Layer 6 of a small transformer language model trained on English Wikipedia (14 layers, counted from 0, width 128). Numbers have three digits each and are written without spaces.
A neuron adds its activation times its output weights to the MLP's output. To switch it off is to set its activation to zero at one token and run the rest of the model.

Output weights of the MLP neurons that the questions are about. A number n stands for (n - 500) times 0.00093.
n1: 547427684648546340395548329687461697596610565438506376548551307422503529506428545635581592445512509515510463218500488597426570568618428387494483587441429694598488396456523538630330398333583486609482455512445509367626650549588550554424462546597554369429414569366460528685437561584465380587551375409303415491371330402340389747403583578491408216550587678354532583515572598604518476628503
n6: 500410613582540352466426393592439609508317560456442744503415609579681441500534545503523339490490554373305470532669603613438444480513365620610498659397508503492446524373551386546382577409600453425550643421460524463741575535479458630472497630495330587628487460385484514515536597418487465553529473406633361596511440513427509534358471421439519508350566391553569346495572436685624441497550
n13: 533430446343495505390532611265458420354444638461447562458516416525492440519540365608423385482232503527335419516611568412713527548482503600477490638598523576615653556656469458563439408476564415511410436415486581604708621444575463414600497615363391684374520534530481652440470424600534623551418398511636430589417418562612511557443346439421519482391516582444557427598486617549492562497403
n52: 374453391500477608609519665514384565514578561442649545319246599534581478548422396612625510576589533575425543427688620592610266346404536445538434532374436357556526589522332391577426390566582372585603402192378573660517437333556462326595360625566479466240621477736413520309426384559551543415542484421514208602514483408604570518619331574441580655299632576615550458547588732596510490600439
n67: 538482623575523738695640377565575322618575372574633424581457511507422634373516516457458436554442336546407256344706369519466593580516477277532554448461494577465513626586437462604319512543466583447458444591482460434644493358526365517634424626437407554519416640226557590439667660595583463628429639592546626336432460729370620415451500363297440497401370687471503249535442514377823599292418
n80: 564609538456453654506601356628549436521509295606539525635558447473362710379543494541547568635611627439466743494456315563530579374355410388452559738547562476575485421373489488461399576433668484576448526373450598243427653526634437546500622447450454472362639442524408571389560420419460485596684412315570468557521423482554534553553506431317465534364609491484733480455382503594488497295548
n108: 532587540561491382467418417564606375490462333587513564346756411481515351576533355593507231547506522466307512348556525465647469362584524473356511397480607600582334500571375373553551631669433637442512390339454351463478346384515467522538606421436542579650430476450425441528589614536622478561606482647457626321475438593440746448444605370485612698399316506554591332588687497630561632647370
n113: 682445585490463452398523541578667406308525553427573252507618402379567415513487416630468451471520637460422568596599576557369497421359346533617528597703352421632500470487561317469540446480673708304653355477601767581546517389355543233388377671527599587271458383396363401387563336299471675490360402419588422579342538476526569684442444577490678493851380617585513516636378489541453625654661
n141: 624573491451595305503594537484624421484586435521405468521527585597575482422569575580487559526660404375554519515260416563618608457423515425441553533320376500445445203512436475447593568350596395506530619578766683421503737347457554576554389517451474310482532506685481438562582620545482693315545426469315488363633429531737382493536232560714559509447455420360488387438528614359512420597576
n248: 526436506626457500513476484455558398516478629599526639655503629373457467451436460646267614376500788546729450730525393509246301517323347349541582573510470334418546503572544494641624615380513509448342417509470397392593289534435609686529635515549458582591462366538337550554733553402431673690536531491443478572548566528557493490444265530596494491452351587378319590456420471410586580493471
n298: 451494698430382503676503541748422316525451497534473494503628387320442319627529538515534548632420550355359654624500539418527376478489401529399295509534491565472441433511378506515434492541576437520626587474366627447515668427465440315442549341462754545506564575599684601468482447606675464419500474632449362628533491609606628666400517318575305542514445610548418380584430628326575459438452
n365: 346535482376585344306569559427480517576509392543581457388523531428448523670624227444426509419540609532323556556412577533402532533511329594349673540422443657653298395421558506506437438570418435637323593563478456381594550535515440409346697439433765447349428552554429695551410635661525384468457664602440538520560524632459556671665480471456571503432489543526450526553410651576483564381403
n377: 630671528447314524440608556590528595705410582396462392450561455503415476428555528486399331513674531550374497500537614529645598474560458585503439555356432460625486517395383567554294557444363573645552397357364395539584638609472473584483398628413415591374511453365296548415341418616543389550508466553500489489364506534583425539521574687482415567335720433476602508414621494562489444752590
n384: 330641425466685351671598435417779406464701659655500203783707468780564591114554676340816722581360570905754816345100541579389455561514421675467563367420524571590530440481660443102607482401547680515753480206621636708515435381257728562588469391341573533709434564322344530413474745025529475446515560460387555500387460275109622235616616392336360548534080510495772321533418113560471570634495
n456: 644568470680533562450451430607325589465732417751449586510543670679396596380497591606388545791567520448441677510407749429379368491535412662263503637451449470425467470328516421527568258543411503520581287282514627493585278523704474459459411302381462491419569735578457647418344477636465517621568404579382507519479446480435560507440282549475570618647438465450506420642541541338461487415405
n496: 571448631493493577610705527600550374554320401553335700470530595423473747597466466431446540647550455446521490541473542347448363334378122627657599709223361503626657480418435645472410579585315301449624568571424490531433503449568636521652372526187536442570555530388286369642521411554553559480473384541460694560391441390291456689486374591503631598589383660392500546523504398425473739615514

Each question names a token from some text and the token that comes next. It shows the activations a of the neurons there, in the order above. A number n stands for (n - 500) times 0.0087.

Then comes g, the gradient of the next token's log-probability with respect to the MLP's output, scaled to length 1. A neuron's effect is roughly proportional to its activation times (output weights . g). A number n stands for (n - 500) times 0.00068.

" is", then " a"
a: 495493500500500500680500481481499487484498494481
g: 510583612412594421585534512300682624528635195636520379321526446487396446558563492612518487535536487374448251470411563570731473605642470542151525478612411531576426522628561552514443404323512475284484754537451618756555495334187422482392643624127658371573511580474624557601723424399593452470527307680285645580430596419522480552279462434612299650364517147537543796196675591614553638623424
Which neuron, switched off, lowers the next token's probability most? n108

" by", then " ev"
a: 498493497483500500500487498484490605482487485548
g: 521536521428402775516539595697245470505452442697725453494571419486407505525593367649558615605399614547443502538518471245265415640381541352478256551330460426218403266271640367352552347474433566498409450698395432492441616589509502358489428692452559566480501909523348625534289583353561382428599493594514338500691487790396779461763678653510530320708493492663438302591394368502375518569823
Which neuron, switched off, lowers the next token's probability most? n365

".", then "0"
a: 769495650494500483484701491500482500487500500484
g: 506281483394623764252547318494567577582509480639581616561556548471677566412348760691559560408656596518362444412370534401546793542563515663383450421318628358783455357390353622571604527435514519187642583837548553427465539676596544454487428512399399460514400442339570515318559614658654390374446558637546492570151284432412375539351370586492375588660205562402910489532402349354581563459314
Which neuron, switched off, lowers the next token's probability most? n1

"a", then " d"
a: 483497494499497494500483499500490500616495510500
g: 301696453501575554471421439548353391424209394551534579451234720628390493507398512800399642480560453616418362442528248447425193586434472429242482501584689390557489659540773751289404368470503553485496459228615495524287435692572543394447411335472308248461512773504496513467527496565623493449589537669451545211690530528530601527690770512763546460694716694498350496558616432575619344647384
Which neuron, switched off, raises the next token's probability most? n377

"ung", then "f"
a: 482481731494712486500500500495504482677500500500
g: 366552585454381500331799759535270555483357502453445582580299584465673331490399555308543630287351527595410539690508341444591336459542674583447559234392495327483282527733541412729595452528274437641384545386352584636559543700461571400523608580587293599484680359602475603384456629538495795529424534716592492552245539704322652258395706554363240504473516568386744558411439642583215612436552
Which neuron, switched off, lowers the next token's probability most? n13

" (", then "21"
a: 554483490500492500487485480500602499657500500500
g: 612564490454626352525655538442641614482836474416542580375544349713252555473505672653422606355475293629542413234554497759592698276619413803529569398625420289301317374410426452377424622527500621582405505685359456475589420367604540499455503542521426673683384339396462418432604449657455521738463328450578442471370258541495541345439471520550505320728506617376702704240199642288651534532753
Which neuron, switched off, raises the next token's probability most? n298

" v", then "ict"
a: 481599497500499496499486487500574495507499489484
g: 206407330435396601742427790597373563450653401562427470469535532318265400513344479538549425730479541426515582465600257378609631496344523599629610618409305388471421615484512689533382568630496469346523565418441621505487569532593616362637519594275504435785399625422720489166419410459549643446365312321668919501423473489776436509399372548490577500631327269287631700539405589526669696640341
Which neuron, switched off, raises the next token's probability most? n6

" H", then "s"
a: 500488623495500500481499500491488489504500489500
g: 538502643396241396555604491792477569581400387590502312474482458518589483476544360703691335542376277726676468513568777572290489571457445630420595592818455449387667503252605549749249498379503352569569394423384226513405392518597471413552384507244228376624489646586494686412679486536481406398461469543593573454467790625693488524564394521204536458430356441518629465295576543778643509653231
Which neuron, switched off, lowers the next token's probability most? n13

"S", then " de"
a: 541759560498494520485500491500508499547498489500
g: 493536685429412593300331658676383600447581312613537508589842397517321319517456459430400355566605630620442697641338728768687331546601393556517393471540578517509765294595721642580397409558333452362470539680378510461524357425373388637508387434402340354413585477409360475286604523578605385417554433532292620439663548314305439423451460432856579297736556709256466380636668336672500431628625
Which neuron, switched off, raises the next token's probability most? n6

" County", then "."
a: 499492496499648497499486497579493485500498494488
g: 454641592632524896605331773520389648414598335463573312627638501562568574432627240405564525521475309525405323582440544550335477559429734542404680547354495492491374589277392106704513855643588732472538578613469453480555488468359414432504414632632700536086201613264457471479384362446556667339436600485606523650496479543537302509411658686481489503447483543338449447570352505418587420428605
Which neuron, switched off, lowers the next token's probability most? n67

" ", then "1"
a: 489490580613508500491489482499591491498500500589
g: 315501370703685680463441631402420606616533298543753368354404602431575274432528561491520514752403727520631532505370404478854455461519686411518786332357578237683570460423622517360406320126552520575380306358242430767581470504521449548696606672429543300563492431426544431392440576440537517179472517418326666476369626365433629658472600517445395461552641336496472582485501824618525561602525
Which neuron, switched off, lowers the next token's probability most? n52

"e", then " Mc"
a: 500495495688500497500500495526497495500500500482
g: 398556646484692316586543387544339610634366448487503514369358599499552574370556660638594673351307576541591547262611511296632301170635519309424545480811604589413601443169464407508331302636475516516630559552848455328702383578592370377556559534387573541575649258499618616583357378523529535544602308425517480511492330514494552587527417455415540642517515652374405434261684470436837828466238
Which neuron, switched off, lowers the next token's probability most? n52

"ed", then " his"
a: 492503531500500497483485716481500497481500481494
g: 649285610305567601704564648448564451628598372606407467544446709302442275453664571592411209697645535655391539439486411702385444430357336502342617533529483681654570431462399343460438213536364443525492449700336664580508529460382771547358524416298571563458650414561594514657484589419350522190480362573560696535435350843677487611343324635448602869664489458375549399485540419179425591481500
Which neuron, switched off, lowers the next token's probability most? n141

"ett", then " and"
a: 500498483496487499500499500766505506717500518480
g: 432516283585572402588621589528612275520688582578417636514512643437343436600344449483539425409333604543463633461419634461486607486687267225323671309668567499500293333474544678453441437451530593572531227446405675482567592585655488595255486461539472242593753472678657389426671851480280383484427303599342495518616544551502767304697561193430366200658664450583540494445428638377495721457609
Which neuron, switched off, raises the next token's probability most? n377

"2", then "020"
a: 500500488496509750487500495500493500496500488495
g: 451720569083554275569451554440407305290549595599669576369309487503620287377424396493482448351409168420196459538611682459316554300622628685706946277584502473556423518491445426419573368656451491326450601397468335278721498474541701534597531598553789424514647649565632646355439462631523453539532687632629421325396316520425402573558677458621517531513599682518550583474488575410520527448472
Which neuron, switched off, raises the next token's probability most? n80

" have", then " included"
a: 480480481500482500481493492496482493500500500790
g: 686417470496310562744570320470366406587449796358367437464452401398623411345269380387444438547440397536431468526478417475233426302597535467606499462519429566658588595620291476653359595472365679720643487290612770395654308387541652545545369731516451714663614548495266514280707488433611519449441553835295345521621457658409438479651563463272627604601307747544548328312653428493521498568773
Which neuron, switched off, lowers the next token's probability most? n496

" (", then "6"
a: 575481495500485497499486487500692498695500496500
g: 403512754466356536550400546481438382768417679423693502233339611578546404574513497565541508635449304716386656712491382703475506285482360393381425492497795542460452327636421792634345381517449468523665554383751703328345668488395544319422513352085599583171635558659413344597613462407610500525495431625595279640613622557580522524585316523560518481463416480455251310400526525765577512519456
Which neuron, switched off, lowers the next token's probability most? n298

"oc", then "ent"
a: 492484498500689481500550493485516488498499480492
g: 485664494600652548396503346256449554649579515698544377519447252535474560676313554508678444349357397618248658615445630357480542457467441570704509560459538200541699663417474423470525663418630450570523306681510508729493293503322522200551559466448708503284660361471605462155536467472605385475683303591513795405332466625636415686256429609544347587665377765462592328517583360671504485304586
Which neuron, switched off, lowers the next token's probability most? n113

"hys", then "ical"
a: 533487496492497703483481499497497487491557719500
g: 470519549809355569244530676502372421450568402578125516579241502569380498527368682501350484676435442721474465506698661488485437485616421658686634602419579605226569526377691434481320390429486498290531601415642420378516382493711530379616508480483683400811742593457524552496453505770390283550418469402519569466456404751491341472221511387425802473482524591467420395593703213301383671623518
Which neuron, switched off, lowers the next token's probability most? n456

" comp", then "let"
a: 499499499500494500499496480484488485499500481632
g: 322542503578550557549539697436276477742848443754230739552439638643707383452533587655333487686671511600198374308537378588815433420514511774218409441679362588344604407441433612526482524456445375547346419462196471562439309655466403467454641532341459632639461488564613463525628520445470576516429724439419380537430664495335587430347500345602659472490452487477569256561504659581240638427305
Which neuron, switched off, raises the next token's probability most? n456